Layer 7 of a small transformer language model trained on English Wikipedia (11 layers, counted from 0, width 128).
A neuron's activation on a vector x is SiLU(gate . x) times (in . x), where the dot is the dot product.

Input weights of the MLP neurons that the questions are about. A number n stands for (n - 500) times 0.0012.
n9 gate: 444,552,628,670,487,314,343,500,622,400,912,584,508,496,654,272,601,651,513,558,521,372,574,415,449,904,832,631,710,361,504,491,537,325,469,613,666,468,608,508,415,348,535,435,492,484,419,419,559,496,781,737,517,539,597,544,433,508,496,357,620,462,599,587,583,401,541,485,550,484,347,544,610,629,347,483,339,358,770,415,377,546,795,759,262,521,558,423,521,512,472,264,654,594,604,537,416,370,290,431,361,391,517,336,787,467,625,161,550,500,551,361,430,574,432,795,500,446,533,620,538,287,339,309,708,530,456,398
n130 gate: 599,492,405,411,822,485,519,658,525,379,519,602,409,564,699,562,622,199,602,592,464,262,393,500,386,549,550,443,372,419,568,663,726,364,580,362,305,678,432,515,720,558,712,438,233,658,361,455,557,251,488,592,202,628,578,426,556,555,734,479,471,332,566,679,317,434,346,467,368,646,515,470,716,520,528,396,496,430,584,512,443,803,541,612,411,603,408,772,612,635,492,512,624,557,565,528,507,519,516,512,410,383,657,431,392,385,500,544,504,528,402,558,437,452,430,636,496,556,382,828,165,252,386,496,283,570,783,307
n154 gate: 699,574,566,664,259,352,586,409,567,694,717,262,485,628,468,662,559,440,565,392,472,533,377,434,610,447,384,519,691,492,530,416,668,364,622,555,628,372,640,624,443,225,174,641,419,489,385,516,516,447,623,628,460,703,582,630,258,598,627,655,422,697,380,608,524,434,195,205,604,706,594,487,563,508,401,316,373,616,534,504,462,488,533,629,523,444,283,434,772,346,488,611,652,471,377,839,636,566,407,508,492,411,520,246,440,496,717,619,467,608,447,525,437,675,631,557,723,416,275,471,271,478,398,541,333,330,427,607
n191 gate: 508,429,684,579,210,662,575,516,538,586,179,233,554,359,589,634,449,508,703,610,301,675,556,753,562,428,433,461,567,788,427,645,413,646,504,513,318,630,488,394,463,618,559,454,315,289,699,550,595,427,454,171,553,399,433,443,561,342,399,771,508,435,681,568,657,471,428,616,472,360,546,448,516,207,403,573,440,270,466,611,373,463,492,424,449,452,264,404,577,633,374,403,541,384,566,403,790,183,582,389,408,471,455,695,545,432,370,545,579,819,304,597,414,508,521,538,591,557,436,429,600,385,657,434,331,193,411,354
n238 gate: 368,440,666,411,403,257,592,616,469,459,371,811,462,442,613,462,411,418,575,394,313,369,515,661,392,600,435,667,472,600,572,604,429,339,134,519,394,776,420,617,519,298,729,295,396,348,414,362,571,417,436,815,562,436,436,436,555,347,387,397,413,463,477,492,500,640,558,345,291,442,321,574,313,515,307,551,340,594,481,482,521,641,688,546,376,431,386,534,610,270,621,591,408,612,521,398,604,479,522,582,586,441,482,507,493,304,620,473,524,547,458,584,469,562,583,445,389,441,471,353,133,550,444,594,573,602,426,568
n282 gate: 604,521,721,547,591,542,622,656,534,500,307,676,508,561,573,366,334,579,467,658,544,612,508,318,311,600,630,354,429,545,641,339,472,367,500,496,737,590,290,465,307,538,593,500,529,500,533,587,233,420,388,763,568,508,445,582,480,496,564,576,621,391,416,500,596,517,484,481,686,488,561,526,333,439,380,205,75,734,653,417,269,361,463,294,637,392,439,125,464,329,457,367,435,612,578,512,504,421,586,472,528,451,153,749,314,488,465,395,631,476,385,500,675,476,417,515,366,577,105,384,789,681,484,595,597,508,527,604
n294 gate: 532,625,699,518,578,329,605,708,590,310,483,347,616,622,635,644,401,705,372,662,725,657,384,638,537,615,412,496,434,340,534,641,469,540,604,820,679,270,927,679,408,650,467,794,164,411,624,261,514,373,224,527,469,570,575,567,595,360,732,683,431,450,542,388,607,667,522,334,653,113,504,705,571,585,723,383,277,449,302,285,419,554,306,533,639,612,441,426,293,416,408,696,720,330,409,666,516,526,623,618,575,550,514,548,599,206,391,587,846,348,317,378,552,469,505,436,434,635,664,449,592,418,290,367,500,705,474,560
n9 in: 416,509,608,584,551,168,628,572,667,153,370,302,569,504,314,359,696,699,449,459,382,323,707,435,606,737,401,569,443,537,598,628,513,350,667,590,486,513,355,386,412,524,670,542,399,560,375,444,486,607,784,514,314,791,580,596,6,615,536,680,608,482,406,618,577,312,392,299,518,972,560,264,531,636,604,459,572,645,676,651,742,707,621,184,650,599,259,678,459,573,407,604,523,370,413,391,130,323,509,314,299,454,220,452,482,424,689,370,559,365,526,619,759,599,439,367,487,546,554,523,435,375,505,616,604,368,496,477
n130 in: 562,491,464,626,509,557,299,649,282,487,582,495,677,654,664,290,350,391,416,344,738,434,226,447,439,504,558,763,592,351,667,495,711,578,386,622,410,638,250,651,636,631,252,352,671,471,553,372,579,622,566,500,552,451,804,477,670,176,521,541,464,491,764,621,577,478,457,452,405,654,349,505,542,859,509,526,757,366,550,576,381,561,638,531,538,457,721,397,522,407,601,693,422,655,384,298,805,416,731,315,606,352,596,525,638,436,358,664,725,577,504,486,436,723,172,672,576,582,675,464,557,417,636,540,509,317,397,819
n154 in: 525,411,665,436,282,601,624,569,319,579,449,483,496,411,635,547,634,343,504,422,319,428,480,378,750,289,751,613,552,350,303,487,436,299,375,388,717,456,500,671,316,598,363,543,280,496,592,550,575,357,521,549,393,525,576,489,347,324,210,637,572,430,432,402,451,696,744,606,578,663,82,286,633,414,573,463,398,360,599,620,492,367,361,312,301,586,500,275,475,431,568,602,586,559,524,414,376,552,272,348,581,645,396,480,537,345,393,173,466,394,368,526,335,647,706,523,564,541,675,660,555,357,750,340,461,543,488,795
n191 in: 595,613,505,658,353,408,594,630,596,328,513,481,454,714,570,495,560,520,478,671,496,671,383,365,478,612,627,433,440,531,413,248,462,500,514,463,583,500,588,326,558,345,505,509,110,492,424,460,358,752,653,614,509,346,449,296,474,457,422,285,545,412,305,377,513,554,296,318,658,258,298,602,414,408,683,675,413,532,362,509,458,646,455,646,407,718,175,396,548,496,602,417,684,697,517,404,448,133,770,376,642,315,473,652,399,287,419,666,699,787,467,345,759,335,554,467,372,575,876,658,316,404,402,643,107,296,672,540
n238 in: 418,511,384,405,585,369,630,618,443,544,611,396,320,585,475,350,779,557,848,456,362,377,406,608,397,567,474,655,461,526,592,542,589,554,336,462,608,223,482,739,349,727,496,391,661,449,570,381,529,623,329,613,688,523,450,338,610,489,540,553,306,515,594,832,601,564,410,363,489,414,374,477,529,489,442,718,327,474,432,560,400,515,664,470,518,493,420,335,660,353,465,507,406,348,674,572,520,458,397,539,539,376,584,615,587,496,468,443,463,413,339,515,496,586,351,620,542,74,564,418,437,576,611,578,519,361,621,355
n282 in: 460,821,545,782,425,451,441,666,391,622,426,335,512,537,517,317,482,311,504,509,608,380,891,624,355,668,464,533,176,447,679,432,576,457,532,364,672,299,634,542,408,626,820,473,513,414,314,191,632,577,642,574,694,567,614,618,574,648,702,486,531,686,374,477,685,473,748,400,539,376,699,573,572,348,517,638,543,290,573,627,545,330,313,428,710,319,201,571,435,520,324,663,305,615,433,591,187,441,552,222,521,718,627,409,560,714,521,476,592,470,410,477,723,474,527,496,500,413,692,509,460,563,583,566,902,473,384,562
n294 in: 773,379,388,715,434,710,416,128,332,879,624,532,558,553,383,536,550,548,602,496,465,371,453,518,315,508,478,413,378,531,455,373,783,457,168,613,297,295,712,529,571,455,500,374,294,455,544,624,460,708,380,648,310,581,737,648,426,356,431,486,326,570,594,622,737,513,367,404,626,569,361,316,223,600,595,470,362,522,591,398,702,780,803,383,311,259,539,509,782,459,508,720,426,527,521,314,409,255,469,703,398,648,482,433,322,706,525,500,500,655,414,414,573,336,305,484,441,313,735,562,411,548,377,416,473,370,624,531

Each question shows a token from some text and the vector x that enters the MLP there. A number n stands for (n - 500) times 0.013.

" |": 682,457,443,668,545,656,411,487,532,621,573,512,491,598,622,535,565,455,588,611,468,456,609,493,523,476,555,460,579,379,394,503,512,390,509,590,444,566,496,338,390,586,516,656,710,564,588,432,628,560,451,449,541,586,652,409,560,509,427,521,538,425,532,434,360,577,565,508,385,498,515,610,429,455,556,287,555,553,612,364,653,393,274,499,372,496,436,540,453,523,489,467,684,503,421,385,345,523,585,541,523,444,438,346,438,604,491,534,377,606,467,431,403,518,370,495,473,513,652,497,354,433,470,533,361,603,520,402
Which two neurons fire most, strongest first? n238, n282

"ald": 425,537,484,467,446,608,498,382,540,496,512,501,312,499,438,473,497,448,522,553,669,360,573,486,663,302,485,594,476,418,442,575,496,743,455,556,580,672,489,373,480,483,620,591,657,332,470,501,483,482,537,412,470,495,344,424,513,507,433,465,671,594,518,562,459,628,463,574,525,426,363,416,537,682,410,536,483,431,590,439,521,497,597,438,374,427,540,479,539,550,660,633,476,355,650,538,364,513,499,530,549,479,331,390,487,568,532,732,361,608,478,547,464,385,587,462,570,590,679,545,531,719,474,610,455,377,500,549
Which neuron fires most, and how strongly? n9, at about 0.24

" social": 463,563,456,478,484,334,422,433,578,418,497,582,370,582,562,429,470,341,448,474,345,529,513,518,391,269,569,403,502,389,280,390,536,477,583,522,477,450,579,496,549,394,523,475,731,529,406,401,572,492,436,623,436,465,585,301,561,457,471,543,566,447,493,405,361,458,422,581,432,289,330,327,440,403,497,488,534,595,489,636,456,279,494,477,545,366,619,483,328,474,509,386,563,467,552,366,400,365,433,587,482,517,411,392,442,449,454,599,375,595,516,513,529,560,474,402,366,525,499,667,650,640,470,498,467,513,460,492
The neuron with the highest activation: n9

" the": 422,455,479,549,537,612,494,467,473,363,531,498,489,615,621,480,480,344,548,507,500,509,529,597,472,580,517,557,416,468,425,553,505,475,439,631,430,454,602,424,428,538,497,513,827,470,430,451,572,528,514,508,420,540,416,564,483,444,478,528,515,460,568,534,415,532,513,531,510,433,396,456,502,525,498,528,515,540,472,589,655,48,421,499,556,500,521,466,281,617,491,475,550,459,549,550,518,505,475,453,573,475,409,451,483,504,638,536,443,564,300,462,366,515,404,284,365,487,547,519,535,529,509,539,536,461,458,455
The neuron with the highest activation: n9

"'": 554,595,435,559,620,388,413,520,526,624,521,474,345,609,406,529,462,426,436,558,544,537,510,552,411,253,489,505,660,452,493,638,441,541,526,603,323,525,529,397,495,414,517,473,681,493,382,505,530,489,461,425,570,605,263,239,412,426,419,487,663,528,540,540,579,473,349,501,504,543,444,549,517,536,435,574,443,434,608,337,570,264,574,522,615,554,499,426,533,652,451,584,635,372,501,496,512,557,588,498,488,486,460,512,343,621,398,548,414,512,522,353,498,592,406,327,411,444,641,554,519,622,494,539,581,460,394,410
The three highest activations, in order: n154, n282, n9

"te": 495,532,425,532,528,418,276,499,548,555,540,597,456,469,556,447,505,404,428,586,451,473,437,460,634,245,570,477,571,528,376,429,542,494,564,455,438,682,504,441,536,513,521,507,737,453,530,515,417,734,534,466,537,565,575,197,519,464,467,455,455,404,475,445,383,576,537,493,362,337,306,465,623,505,446,550,558,485,480,518,562,256,415,284,425,449,492,364,475,547,581,555,568,401,389,510,421,414,490,591,489,581,515,458,571,410,529,585,421,614,402,592,477,378,397,478,484,587,510,476,675,647,491,489,407,561,327,490
Which neuron fires most, and how strongly? n9, at about 0.81

"\"": 617,551,560,500,554,693,558,551,527,454,616,512,455,588,560,475,494,233,513,607,647,567,530,482,465,482,465,511,516,323,443,553,546,349,420,601,349,677,599,467,461,513,482,637,672,615,515,576,565,508,426,521,400,501,313,531,493,547,536,583,567,542,515,472,520,564,384,438,527,415,608,514,421,505,392,346,352,373,633,328,538,439,422,462,380,467,414,523,254,572,555,437,611,444,393,468,292,445,678,410,533,547,316,543,597,583,545,388,573,428,570,500,583,538,457,515,411,519,397,496,589,466,455,600,410,401,438,325
Which neuron fires most, and how strongly? n282, at about 1.9

" but": 559,516,543,502,514,526,465,403,686,420,498,496,405,540,631,398,449,468,553,467,470,508,503,551,491,546,462,385,570,434,581,577,612,309,452,553,569,490,565,370,484,572,609,592,752,516,511,457,451,701,490,488,447,548,487,374,495,598,482,406,662,535,530,382,541,427,483,408,395,520,409,518,424,407,543,457,511,477,615,400,441,341,395,454,661,533,625,341,386,502,600,509,458,367,458,387,349,481,637,508,555,637,268,548,621,647,467,413,532,519,440,403,561,654,465,504,384,579,604,601,518,594,478,629,521,403,540,423
Which neuron fires most, and how strongly? n282, at about 15

" far": 527,457,503,485,460,482,494,549,504,424,603,431,529,395,502,522,443,720,552,545,533,509,521,555,508,467,509,446,709,571,521,490,487,330,449,467,424,418,764,315,515,573,652,464,643,369,477,522,693,676,454,490,449,582,350,276,566,476,429,487,535,650,559,505,401,506,524,567,513,536,397,491,393,415,558,414,590,643,577,398,391,281,435,368,396,562,629,493,348,547,679,421,574,525,553,465,363,455,471,531,639,549,316,533,591,501,540,506,498,430,524,407,491,634,542,377,411,467,548,558,568,588,375,637,617,521,345,529
The three highest activations, in order: n9, n191, n238

"ises": 442,430,513,341,478,535,417,553,579,513,646,562,513,504,475,442,436,437,630,402,524,469,470,552,495,417,474,527,470,361,545,567,401,363,662,657,512,603,482,360,518,554,628,485,817,526,479,493,493,549,537,523,477,561,476,327,450,353,561,523,547,414,438,432,469,529,419,574,521,399,501,394,479,392,550,510,547,472,563,505,590,283,387,475,443,339,463,369,517,634,543,489,576,468,553,397,330,543,590,432,631,469,582,527,666,452,467,659,447,523,543,488,488,476,440,395,509,724,508,563,667,533,409,472,444,512,503,501
Which neuron fires most, and how strongly? n294, at about 1.3

" Ele": 476,593,494,671,638,338,425,547,558,478,547,608,418,629,489,462,518,469,614,505,493,503,561,589,488,339,536,511,386,444,339,447,544,550,525,574,441,566,325,410,455,507,663,536,575,337,752,438,416,692,477,508,476,508,491,291,502,535,383,685,473,526,573,406,447,509,503,506,428,548,368,496,459,441,639,275,520,588,677,369,658,497,445,436,466,437,594,562,285,484,415,618,506,537,354,348,477,449,488,556,488,629,399,505,531,395,443,715,437,591,440,551,492,530,509,460,602,500,454,393,454,747,430,590,412,400,428,479
Which neuron fires most, and how strongly? n154, at about 0.23

" det": 598,654,580,283,533,369,488,508,584,438,618,549,339,529,551,419,549,561,518,518,471,374,477,570,374,428,415,524,427,310,435,472,525,415,529,482,436,395,471,530,477,534,468,494,540,538,347,447,454,567,420,416,441,502,496,578,482,432,572,612,426,459,559,502,485,410,456,803,406,539,544,466,416,212,628,396,463,399,725,487,562,549,393,360,482,416,561,395,296,479,599,637,504,506,394,403,521,501,492,572,583,524,442,379,601,447,533,751,587,644,584,573,459,475,497,445,387,553,422,483,472,610,471,530,390,517,351,392
The neuron with the highest activation: n191

"pe": 502,486,518,607,414,468,562,466,513,474,549,521,458,717,517,502,505,415,635,430,547,431,466,594,418,467,369,571,457,428,540,506,534,528,575,544,483,415,476,554,357,413,603,653,582,408,430,533,494,404,639,477,497,522,391,342,586,475,280,676,584,414,395,505,486,505,471,476,476,388,407,451,271,576,616,527,418,533,597,538,427,473,480,467,446,363,557,416,641,411,644,501,659,509,546,588,447,711,324,580,524,607,654,415,526,622,656,629,560,540,580,610,456,507,603,441,521,532,263,651,564,592,465,530,339,352,535,614
The neuron with the highest activation: n154